Layer 4 of a small transformer language model trained on English Wikipedia (9 layers, counted from 0, width 128).
A neuron's activation on a vector x is GELU(weights . x + bias), where the dot is the dot product.
The model reads these tokens: "ist" "ic" " out" "f" "its" " as" " they" " sing" " to" " the" " c" "am"

The vector x that enters this layer's MLP at each token. A number n stands for n times 0.011.
0 "ist": 73 12 -9 -176 -20 -35 30 -52 -106 121 -53 -264 -13 179 5 84 39 215 205 12 -9 82 107 -79 86 -66 -108 26 75 -56 -33 -36 -50 -24 -8 -42 -80 -17 -66 77 -43 -31 -49 -96 112 -118 43 -73 -77 200 -65 109 -129 55 53 -67 -170 97 125 73 -27 83 133 -8 -58 53 -5 -40 -21 -109 -12 13 -28 68 66 10 -51 -78 80 155 -29 -107 147 -106 46 -239 -17 -84 -40 -72 -14 -22 56 82 444 -46 7 39 -65 33 -12 1 -39 38 110 -15 -132 -59 96 -51 85 -110 -62 1 -124 1 -55 106 -126 41 -17 77 31 -30 -13 -5 144 -52
1 "ic": 21 4 -38 -124 -86 42 57 -23 -80 105 85 -182 51 41 -70 27 -80 139 92 13 20 94 72 -169 144 -154 -103 -27 68 -49 -62 23 -23 -34 63 39 -33 -58 13 77 -150 -13 17 -67 88 -43 29 -34 2 189 -29 25 -20 14 -30 -85 -146 118 126 -13 -6 107 117 -63 -148 52 -48 -110 61 -92 76 -11 35 -7 31 -33 -148 8 -17 210 -12 -110 125 -138 98 -207 42 -99 -48 54 0 -77 96 46 489 57 -4 -23 -138 -14 -2 -28 12 57 62 -44 -27 -22 170 -143 64 -87 -97 32 -125 96 6 81 2 44 102 42 -35 -31 85 -7 24 -161
2 " out": 15 9 176 -98 -59 -36 177 -57 -133 26 5 -236 65 53 -12 -3 -59 133 63 8 -18 132 221 32 -7 134 -20 15 -20 104 6 26 27 29 6 123 -196 79 -42 75 -44 20 -4 247 -27 23 -47 -58 -82 -68 83 110 -13 43 -155 -62 -82 -67 -59 -100 101 19 87 59 -133 193 19 99 -21 -9 29 -142 -96 25 -97 -123 -150 20 63 10 -157 5 164 -100 -14 -199 -75 -47 29 -92 -71 -16 28 55 318 -35 74 130 -21 -44 -103 125 60 -11 53 -68 -2 -3 31 -130 -58 -142 -53 35 -123 -1 -152 72 -151 102 21 -12 -18 47 53 117 90 53
3 "f": 103 121 18 -121 94 15 85 -5 -89 -26 -3 -264 129 112 111 -113 17 199 -10 -2 -85 108 147 -185 25 17 18 -71 -19 192 -76 -55 17 -21 -17 109 -51 9 -44 -3 -51 -99 24 -9 7 -21 -16 -145 -7 30 -7 47 2 132 -99 11 118 36 45 11 -96 26 187 -6 -152 101 115 101 -297 7 -48 -40 49 -65 49 48 -114 5 -94 86 -65 -72 105 -45 1 -161 -53 -160 23 71 -142 -37 -55 -13 191 -129 27 112 -68 -96 -129 142 73 -33 57 61 -81 15 71 61 -92 -45 99 19 161 8 -163 -73 -62 88 89 233 -79 114 -72 -29 72 84
4 "its": -71 -3 24 -158 -28 38 41 -8 -94 165 -40 -73 27 61 -32 -56 11 201 312 128 97 92 150 -87 -82 -34 -67 4 -14 24 23 -57 -49 -37 -152 -49 -4 -59 8 117 -123 -28 -32 3 -18 -97 -9 -105 -24 59 55 31 -16 120 20 -96 -56 79 35 44 73 48 76 74 -212 -3 35 35 66 -86 80 -172 -62 -36 -32 -39 -13 -74 69 66 -9 -50 137 -42 66 -169 9 -130 -135 -77 -48 -31 139 70 475 -31 100 27 -102 -63 10 36 -21 -58 138 -32 -101 -29 76 -166 77 -27 14 -8 -115 -85 -125 73 58 116 10 77 -68 -9 40 82 129 -140
5 " as": -39 54 173 -100 -44 -18 54 -46 -50 54 -23 -93 64 10 -38 -43 44 17 151 -11 -4 114 191 2 -47 31 -11 36 98 -49 -4 -41 -18 34 50 -29 -80 2 67 159 -59 -154 -79 69 27 -63 -13 -50 20 12 -3 148 -106 44 -109 -47 -39 59 -24 0 49 96 116 22 -128 115 -37 16 -14 -53 -67 -207 -76 62 -97 -76 -80 -35 53 91 -51 -124 9 -28 118 -316 62 -94 19 -64 18 -15 -5 125 463 -111 115 69 -113 7 -19 34 38 63 67 -80 -80 -2 186 -154 -24 30 0 -37 -92 56 -19 11 3 73 -4 -66 -30 -6 -2 52 -24 -55
6 " they": -64 18 48 -130 65 30 142 -19 -96 189 -16 -138 115 -43 -24 -59 -84 39 187 106 87 66 72 25 -97 22 49 -55 -13 161 51 -70 -83 94 -141 -53 -137 -15 17 184 -61 15 1 -74 1 -102 9 12 91 17 -6 96 89 -56 -90 -91 -111 60 -27 16 -36 85 11 12 -120 50 -61 -40 -18 -28 57 -127 -14 75 -101 -30 29 -30 71 62 8 -110 130 -27 5 -215 -6 -69 -76 46 36 -122 4 163 394 -203 197 -54 -104 -10 25 -51 -43 4 46 -97 -68 90 36 -259 -4 -70 13 48 -73 31 -38 -23 27 126 46 47 45 29 -63 193 9 -120
7 " sing": -2 50 25 -27 -85 92 158 -7 -189 43 25 -41 82 120 -64 131 91 314 178 -25 55 -23 155 -22 23 52 -47 -99 54 191 -69 25 -29 -78 -114 5 -99 -45 -83 12 25 -23 -74 26 77 -172 -26 -47 123 -3 30 48 102 -17 -186 -64 -123 80 -16 -51 10 79 23 -120 72 -23 -35 -129 -14 -225 106 -18 29 22 -51 -39 -122 -80 3 -57 -23 -45 199 -111 13 -87 -35 -52 36 -111 -22 -41 148 153 197 -15 194 -39 -81 -44 -31 61 84 -36 16 -66 -126 17 109 -21 191 -136 -4 -88 -94 -41 -31 -118 20 187 -20 -24 -1 91 -183 176 129 -13
8 " to": -102 -22 23 -86 -89 23 -8 -67 -61 159 46 -208 161 -40 12 -49 10 47 169 6 8 95 169 -89 -71 125 -99 84 57 -4 37 -101 -23 36 -92 21 -85 22 1 159 -101 -34 -30 -93 25 -42 -34 -12 14 -7 -64 110 -49 -62 10 -35 -6 78 71 12 7 126 126 10 -62 119 -25 12 -16 25 -44 -138 14 13 -8 -62 12 76 99 155 -59 -113 173 -54 77 -244 -7 -10 -5 3 -41 -85 -40 54 442 -195 104 -10 -120 -6 -34 7 59 -8 -20 -83 58 17 103 -194 8 25 16 -7 -60 90 -119 18 -58 169 -35 -115 15 18 -27 73 -32 -173
9 " the": -26 2 9 -150 -87 -35 128 -95 50 161 -25 -82 303 -8 4 17 34 37 147 -5 39 28 134 -108 -19 -192 17 36 -27 -32 80 -84 -86 -13 -27 -12 -46 -8 43 -18 -156 -49 -70 35 -28 -1 25 55 -5 17 -64 68 -2 -6 -110 28 -99 37 7 -20 48 125 157 -32 -85 121 -53 -3 -81 -32 37 -100 19 70 22 -115 -21 67 13 24 -37 -154 6 11 17 -247 49 -59 63 63 -48 -5 -59 154 411 -83 64 45 -197 -13 58 8 18 34 17 -8 -8 42 111 -269 12 79 15 -29 -88 -25 -53 -32 -33 115 38 12 -25 31 51 86 11 -29
10 " c": 29 -109 72 95 -68 6 72 -52 -35 -37 55 -113 10 44 -3 1 -101 82 110 -156 60 69 68 157 74 -61 12 -29 -91 104 104 -43 86 -37 -112 3 -116 71 -83 51 -41 -2 12 153 18 -85 -32 -110 149 -25 7 15 -56 47 -112 83 60 80 91 13 -23 97 135 -233 -51 84 184 -108 -29 -90 150 -106 12 -41 -75 -45 -44 42 39 93 58 -264 310 -138 -72 -57 12 -44 29 102 -122 -66 -76 80 124 -36 189 -28 -119 21 -93 -84 -35 41 -119 -115 124 -60 106 -139 -37 -59 103 -5 17 -29 70 -222 29 57 88 270 -47 -73 95 2 59 75
11 "am": -34 3 -36 -11 -132 -27 -99 -37 163 95 -80 -97 11 -73 -235 -20 -66 63 17 -36 34 -23 208 -83 28 -138 -279 -6 59 80 97 77 59 -21 -44 143 -31 -43 -2 146 80 40 140 10 -34 -22 -1 -17 94 -121 108 45 -49 15 -137 63 6 77 -75 62 -146 31 -53 25 18 -101 176 -238 -177 -116 16 -40 54 133 -223 8 28 7 183 -139 -95 69 109 -71 145 21 -83 -30 37 98 -180 -68 56 63 86 -15 -64 20 -14 -41 -63 -69 -31 -40 -34 107 -47 -76 64 38 132 -232 -150 32 233 -16 -7 43 -159 58 79 173 -76 -17 98 166 162 98

Each question shows the input weights of one neuron of the MLP. A number n stands for n times 0.003.

n166 (bias -0.145): 42 -56 41 -71 -47 41 20 14 123 104 -62 26 -58 -31 67 32 -28 -81 -11 58 19 -11 -55 53 64 -20 52 -129 -40 15 -102 -38 -106 -99 34 4 16 90 -100 14 -61 98 -34 53 -17 -38 4 -103 12 89 -91 27 -103 -20 58 11 -58 -51 -2 95 -51 -91 -90 79 -11 29 89 -4 -6 22 -60 26 115 97 4 -28 45 5 66 32 83 -25 14 22 -16 113 88 -34 63 16 75 79 -30 -2 -28 -52 -19 -165 -64 59 16 42 74 -2 4 38 17 -10 33 -102 -36 7 28 22 -76 11 34 -5 -31 88 18 -72 19 60 -7 19 26 29
Its two highest activations, in order, are on tokens 6 " they", 9 " the"

n415 (bias -0.014): 21 -2 17 80 40 -40 46 55 31 28 26 0 42 48 -20 1 70 -51 8 -135 21 -11 6 10 -21 97 51 -28 -95 16 -83 77 29 1 -20 -19 37 -15 38 -43 -9 -55 5 68 -78 -37 34 39 -13 -14 -10 26 -28 -142 -47 76 137 -31 34 -28 -31 11 32 26 21 10 62 -56 -78 19 7 17 -26 -51 147 -45 -18 -34 -71 -53 4 -7 -85 27 -43 22 -12 -8 -64 -82 -40 20 29 -11 36 -56 53 -75 -19 -118 -29 14 -27 -9 -65 19 -26 10 49 0 -73 3 109 -19 -36 -54 82 64 30 30 36 18 41 51 -59 -46 -31 -89
On which token does it fire most, and how strongly? 3 "f", at about 1.7

n373 (bias -0.026): -30 -27 -14 -39 56 58 -90 155 99 18 82 -21 -54 -86 0 117 -80 -27 58 -23 91 27 -70 54 -25 23 -32 70 -42 31 -27 47 -17 -87 -21 -68 -131 64 101 53 -32 -50 -43 -7 48 -2 -68 172 39 -44 -58 33 -15 -43 20 77 -29 14 -59 -44 -80 52 -16 -30 -26 0 -35 -61 84 -20 -22 -14 -75 53 -29 -62 -78 15 -87 159 5 -33 -117 -15 -34 3 7 -34 85 -85 12 -83 -102 62 31 43 -75 74 49 35 2 121 -12 25 -39 -18 -48 13 10 14 -16 11 -35 50 16 3 20 -43 22 -35 -87 -17 81 50 0 12 -16 73
On which token does it fire most, and how strongly? 5 " as", at about 1.6

n114 (bias -0.085): -4 -38 -45 3 -10 -11 -37 19 -51 46 -79 -13 46 -17 8 142 18 -51 -55 -38 6 -136 9 118 74 2 -32 -38 13 60 49 4 14 26 0 -53 -13 54 48 -35 -72 -21 -49 44 -9 -55 103 -128 27 70 -18 -76 -14 97 -11 68 -62 -2 -39 -43 168 18 -41 113 -21 44 -122 78 37 11 -63 -27 -31 19 -36 -42 37 25 -57 50 -73 157 30 129 35 -39 38 74 -72 -15 -44 15 9 -108 62 -56 -9 -61 4 124 -34 -91 48 156 -4 72 -96 68 33 -39 -81 -8 -45 9 76 -92 30 63 74 24 -18 48 23 -157 -19 31 29 11
It fires most on token 5 " as"

n134 (bias -0.048): -58 49 81 -23 -6 -24 96 102 94 -35 -47 41 80 -59 49 14 112 103 41 36 -15 -5 -3 73 35 0 -146 -100 -3 53 8 -7 -64 0 -17 -22 -17 5 -84 -108 13 -3 -35 51 67 8 12 9 -5 9 -6 -66 -26 -24 -3 13 -17 8 -6 -86 34 83 -169 -52 -92 55 14 -54 -74 -50 18 -27 -26 68 21 -55 -19 42 -24 -25 32 -30 7 85 -17 89 32 96 -64 11 30 2 -55 83 2 -5 -47 -74 -47 -2 7 29 -26 24 36 -15 97 27 -79 -26 98 15 -85 14 15 26 -49 58 68 -22 -93 -42 91 0 -84 8 -71 -43
On which token does it fire most, and how strongly? 7 " sing", at about 2.7

n392 (bias -0.029): 23 38 -39 -29 -71 3 19 -19 -131 -42 40 42 -69 2 -28 2 -23 13 57 -60 -31 -50 5 -5 -7 -8 62 45 -40 61 17 -34 -98 60 -90 65 35 65 -73 -69 81 -71 -8 34 -96 52 45 36 62 -80 8 18 44 40 -67 -11 17 -58 128 -62 93 -8 -42 -51 0 -43 -106 -55 17 20 17 20 -67 -38 -19 -16 -28 47 -76 -52 -34 19 36 3 -44 146 -2 65 -26 -18 -69 61 65 -46 87 15 33 30 37 25 5 -7 19 82 -31 -145 28 -35 -86 172 18 7 -74 -2 84 0 3 19 -56 23 11 18 -27 13 17 19 -77 8
On which three tokens does it fire most, strongest first? 7 " sing", 2 " out", 10 " c"

n66 (bias -0.169): -2 73 -12 27 -2 -41 56 -11 101 -28 22 63 -36 -61 65 -100 6 -271 -83 -21 65 24 -44 -26 14 100 -41 105 38 32 -37 75 -108 -40 -4 -71 -65 2 -6 2 -4 20 183 8 -119 -94 24 -31 106 -57 -30 25 -95 10 41 -40 31 153 -89 56 2 55 -50 24 -28 51 -18 2 -24 51 7 -58 71 82 2 -96 35 37 37 -19 42 33 96 109 -74 -58 -31 10 20 63 -58 -70 -23 41 90 -5 49 22 33 10 -8 -12 145 32 -4 -43 -164 44 -161 55 -55 22 16 20 -2 0 10 2 13 -47 29 -42 60 -53 0 22 9 -22
It fires most on token 6 " they"

n255 (bias -0.084): 21 118 -49 -14 -29 -58 26 35 105 -23 21 -95 -27 -110 17 87 -56 -9 -34 -87 20 6 -74 -26 11 61 -60 18 30 40 104 -63 -124 -61 -33 -28 -29 73 -23 -9 20 95 122 139 38 -14 25 -105 66 -44 -12 -22 -32 -20 87 -2 40 -24 44 73 -35 43 -77 76 29 -69 -45 -55 62 76 -168 -112 66 -101 10 119 -42 109 -2 110 34 17 59 134 33 0 -17 25 0 9 78 -82 -41 47 27 48 55 -39 29 18 -40 11 -37 -45 -57 -70 -34 -2 20 -95 18 9 2 -45 -2 -29 -39 53 18 -32 79 -29 75 -83 8 -42 -30 -5
Its two highest activations, in order, are on tokens 8 " to", 10 " c"

n189 (bias -0.037): 53 -16 92 -34 48 71 7 -30 57 -6 13 -5 -54 -25 -32 131 38 -123 56 17 16 55 -109 2 47 -30 -34 -19 2 38 -7 -52 35 -82 -60 -43 155 -25 31 -76 -78 20 63 76 60 69 20 -131 -14 29 -24 21 -85 29 -40 77 25 -13 -37 -83 78 69 -56 25 147 15 -66 -84 53 -40 14 67 -18 44 6 17 -22 -95 6 93 31 20 39 -72 155 -122 -23 -17 125 26 58 -45 85 -56 -5 10 27 -70 -40 5 25 -13 -15 34 -18 18 -24 -70 33 -47 -34 20 -30 78 0 90 -57 0 89 -62 -106 0 15 18 0 -68 -40 3
It fires most on token 1 "ic"

n391 (bias -0.080): 75 -56 -4 13 12 117 10 -110 40 -26 6 -2 48 -84 143 -76 -17 78 17 170 -34 64 -83 -7 -44 -4 -2 -24 17 -73 28 78 22 -80 15 15 -29 -75 32 -53 -15 -7 85 35 -38 -64 -83 -25 44 -73 -114 14 18 19 -27 -142 -94 0 29 15 62 -63 -32 25 -46 -18 14 21 -14 -57 29 37 8 88 -80 -35 40 71 118 -49 148 -92 55 20 110 64 13 -27 -30 -4 -14 -2 60 61 -101 87 -62 39 -14 89 9 110 5 -80 -20 -31 68 67 -16 -111 42 -43 211 -54 -68 -88 46 20 -13 -90 56 -15 -35 56 -22 -79 -6 57
Its two highest activations, in order, are on tokens 10 " c", 4 "its"

n253 (bias -0.039): 87 -40 -86 -40 11 22 -2 0 -40 21 -54 19 28 92 -27 78 -30 -15 -115 -121 -40 15 98 -24 -36 20 38 44 -21 41 -50 -78 2 62 19 -120 29 -113 54 110 -83 50 -2 -25 -109 28 46 5 -166 -28 0 104 -9 -27 -72 -41 45 -116 -26 -11 21 76 -23 -47 105 135 79 10 31 -13 13 70 -146 0 45 -9 46 -103 70 -72 -31 11 52 -9 -13 60 179 -84 -80 -8 -4 -21 -50 61 -11 52 -105 52 -5 -36 42 -33 91 7 -57 19 -22 -92 51 17 -107 70 16 38 -134 -4 19 -101 65 -87 41 -17 11 4 67 82 -6 -51
It fires most on token 9 " the"

n364 (bias -0.147): 11 -65 115 -2 -85 -54 -81 18 198 71 3 -42 16 30 -63 44 66 -21 85 -87 3 -30 3 -85 -93 -96 -8 -2 45 -433 104 -55 -87 -67 -13 -76 -16 -27 29 -110 -24 -25 16 -254 40 144 98 182 -95 114 121 -25 5 -25 5 -32 26 -73 44 0 58 37 87 69 -120 226 -22 71 22 61 62 -38 -134 3 113 -86 59 -93 34 -77 -42 -18 -5 45 123 -54 100 9 81 82 251 -47 -24 77 174 -70 -21 19 -69 86 91 72 -8 13 89 -123 0 40 -10 -21 -46 104 31 -107 -137 69 -35 -47 0 65 169 -105 -13 22 25 28 29 10
It fires most on token 9 " the"

n92 (bias 0.012): 20 3 17 76 49 20 -97 19 -40 -5 16 67 -10 -29 -42 41 140 -20 30 73 -37 -7 -74 -3 42 -37 53 56 -47 -23 -82 66 -34 30 -46 -85 -10 9 -35 -29 17 140 -19 -28 114 131 4 74 -7 -48 28 -16 -2 64 42 -12 -11 -79 78 63 68 92 86 -13 -9 117 156 3 -32 -30 -57 -3 65 62 -16 -65 2 65 41 50 -51 -37 41 8 70 36 -53 -71 -36 -8 54 -52 20 12 -22 24 -23 -55 -34 -136 -10 -144 20 -11 0 48 28 29 -51 -60 -32 -97 -4 18 -118 -49 60 -28 35 8 -44 38 -59 48 -28 -75 46 2
On which token does it fire most, and how strongly? 10 " c", at about 1.2

n505 (bias -0.142): 30 35 158 -5 -12 13 20 34 90 59 126 73 -150 -31 41 18 53 2 -19 37 -26 -4 -108 -67 6 -4 6 -150 -131 69 -57 17 36 18 30 6 -25 6 -36 -17 -65 -2 52 100 52 41 36 -36 -36 63 42 88 143 -75 -15 -39 14 -79 -51 4 6 -87 81 -18 67 -16 -51 -17 -41 -109 16 52 -14 57 2 -74 104 31 96 83 24 -29 -55 165 36 -87 44 -4 -68 24 -100 62 -47 -113 11 -39 114 -56 -52 -44 -64 -84 11 11 79 -23 -22 -51 57 97 72 52 4 65 -31 -32 -8 31 11 -34 -107 -22 40 65 -98 26 43 66
Its two highest activations, in order, are on tokens 7 " sing", 6 " they"

n229 (bias -0.091): 28 -115 -39 5 -47 11 19 105 -51 -34 -12 -13 -20 -77 118 38 117 -33 -17 22 11 -144 -7 16 24 -9 -43 -19 -86 -41 18 -34 -29 -115 -92 70 -36 2 107 -6 -66 -4 -68 -58 35 -56 -66 -2 -43 74 -2 -78 11 55 -23 39 -53 -11 56 32 -140 37 -9 85 -33 -7 21 8 -25 11 -137 132 51 100 58 67 8 18 14 6 145 -12 -148 -40 -30 45 74 6 82 6 95 11 22 -48 70 0 -16 -44 62 41 62 0 95 -111 -17 28 41 14 59 -35 -15 -120 -16 -108 -29 88 -70 -5 147 -40 7 -11 32 0 -132 -67 38 -18
It fires most on token 0 "ist"

n378 (bias -0.164): 33 -22 110 56 82 15 72 50 -86 87 33 -21 -45 -47 -10 -63 21 -70 -8 -2 38 94 -66 74 48 5 -8 37 59 4 -32 132 74 45 -74 4 -90 -23 -84 -10 123 -101 -81 24 -106 -67 38 -5 -2 34 -21 119 -15 4 -30 38 52 -37 -113 112 8 -13 -2 11 -67 -20 -4 61 64 106 -93 -14 22 -117 40 57 24 -35 -65 -125 38 22 -4 110 64 48 -71 4 172 19 -33 -16 -82 -25 116 -18 -9 55 -9 10 -66 48 106 -110 -20 63 -41 -131 54 17 95 26 -69 -37 101 -65 -23 41 4 -14 -136 -106 13 12 76 -75 -13 4
It fires most on token 5 " as"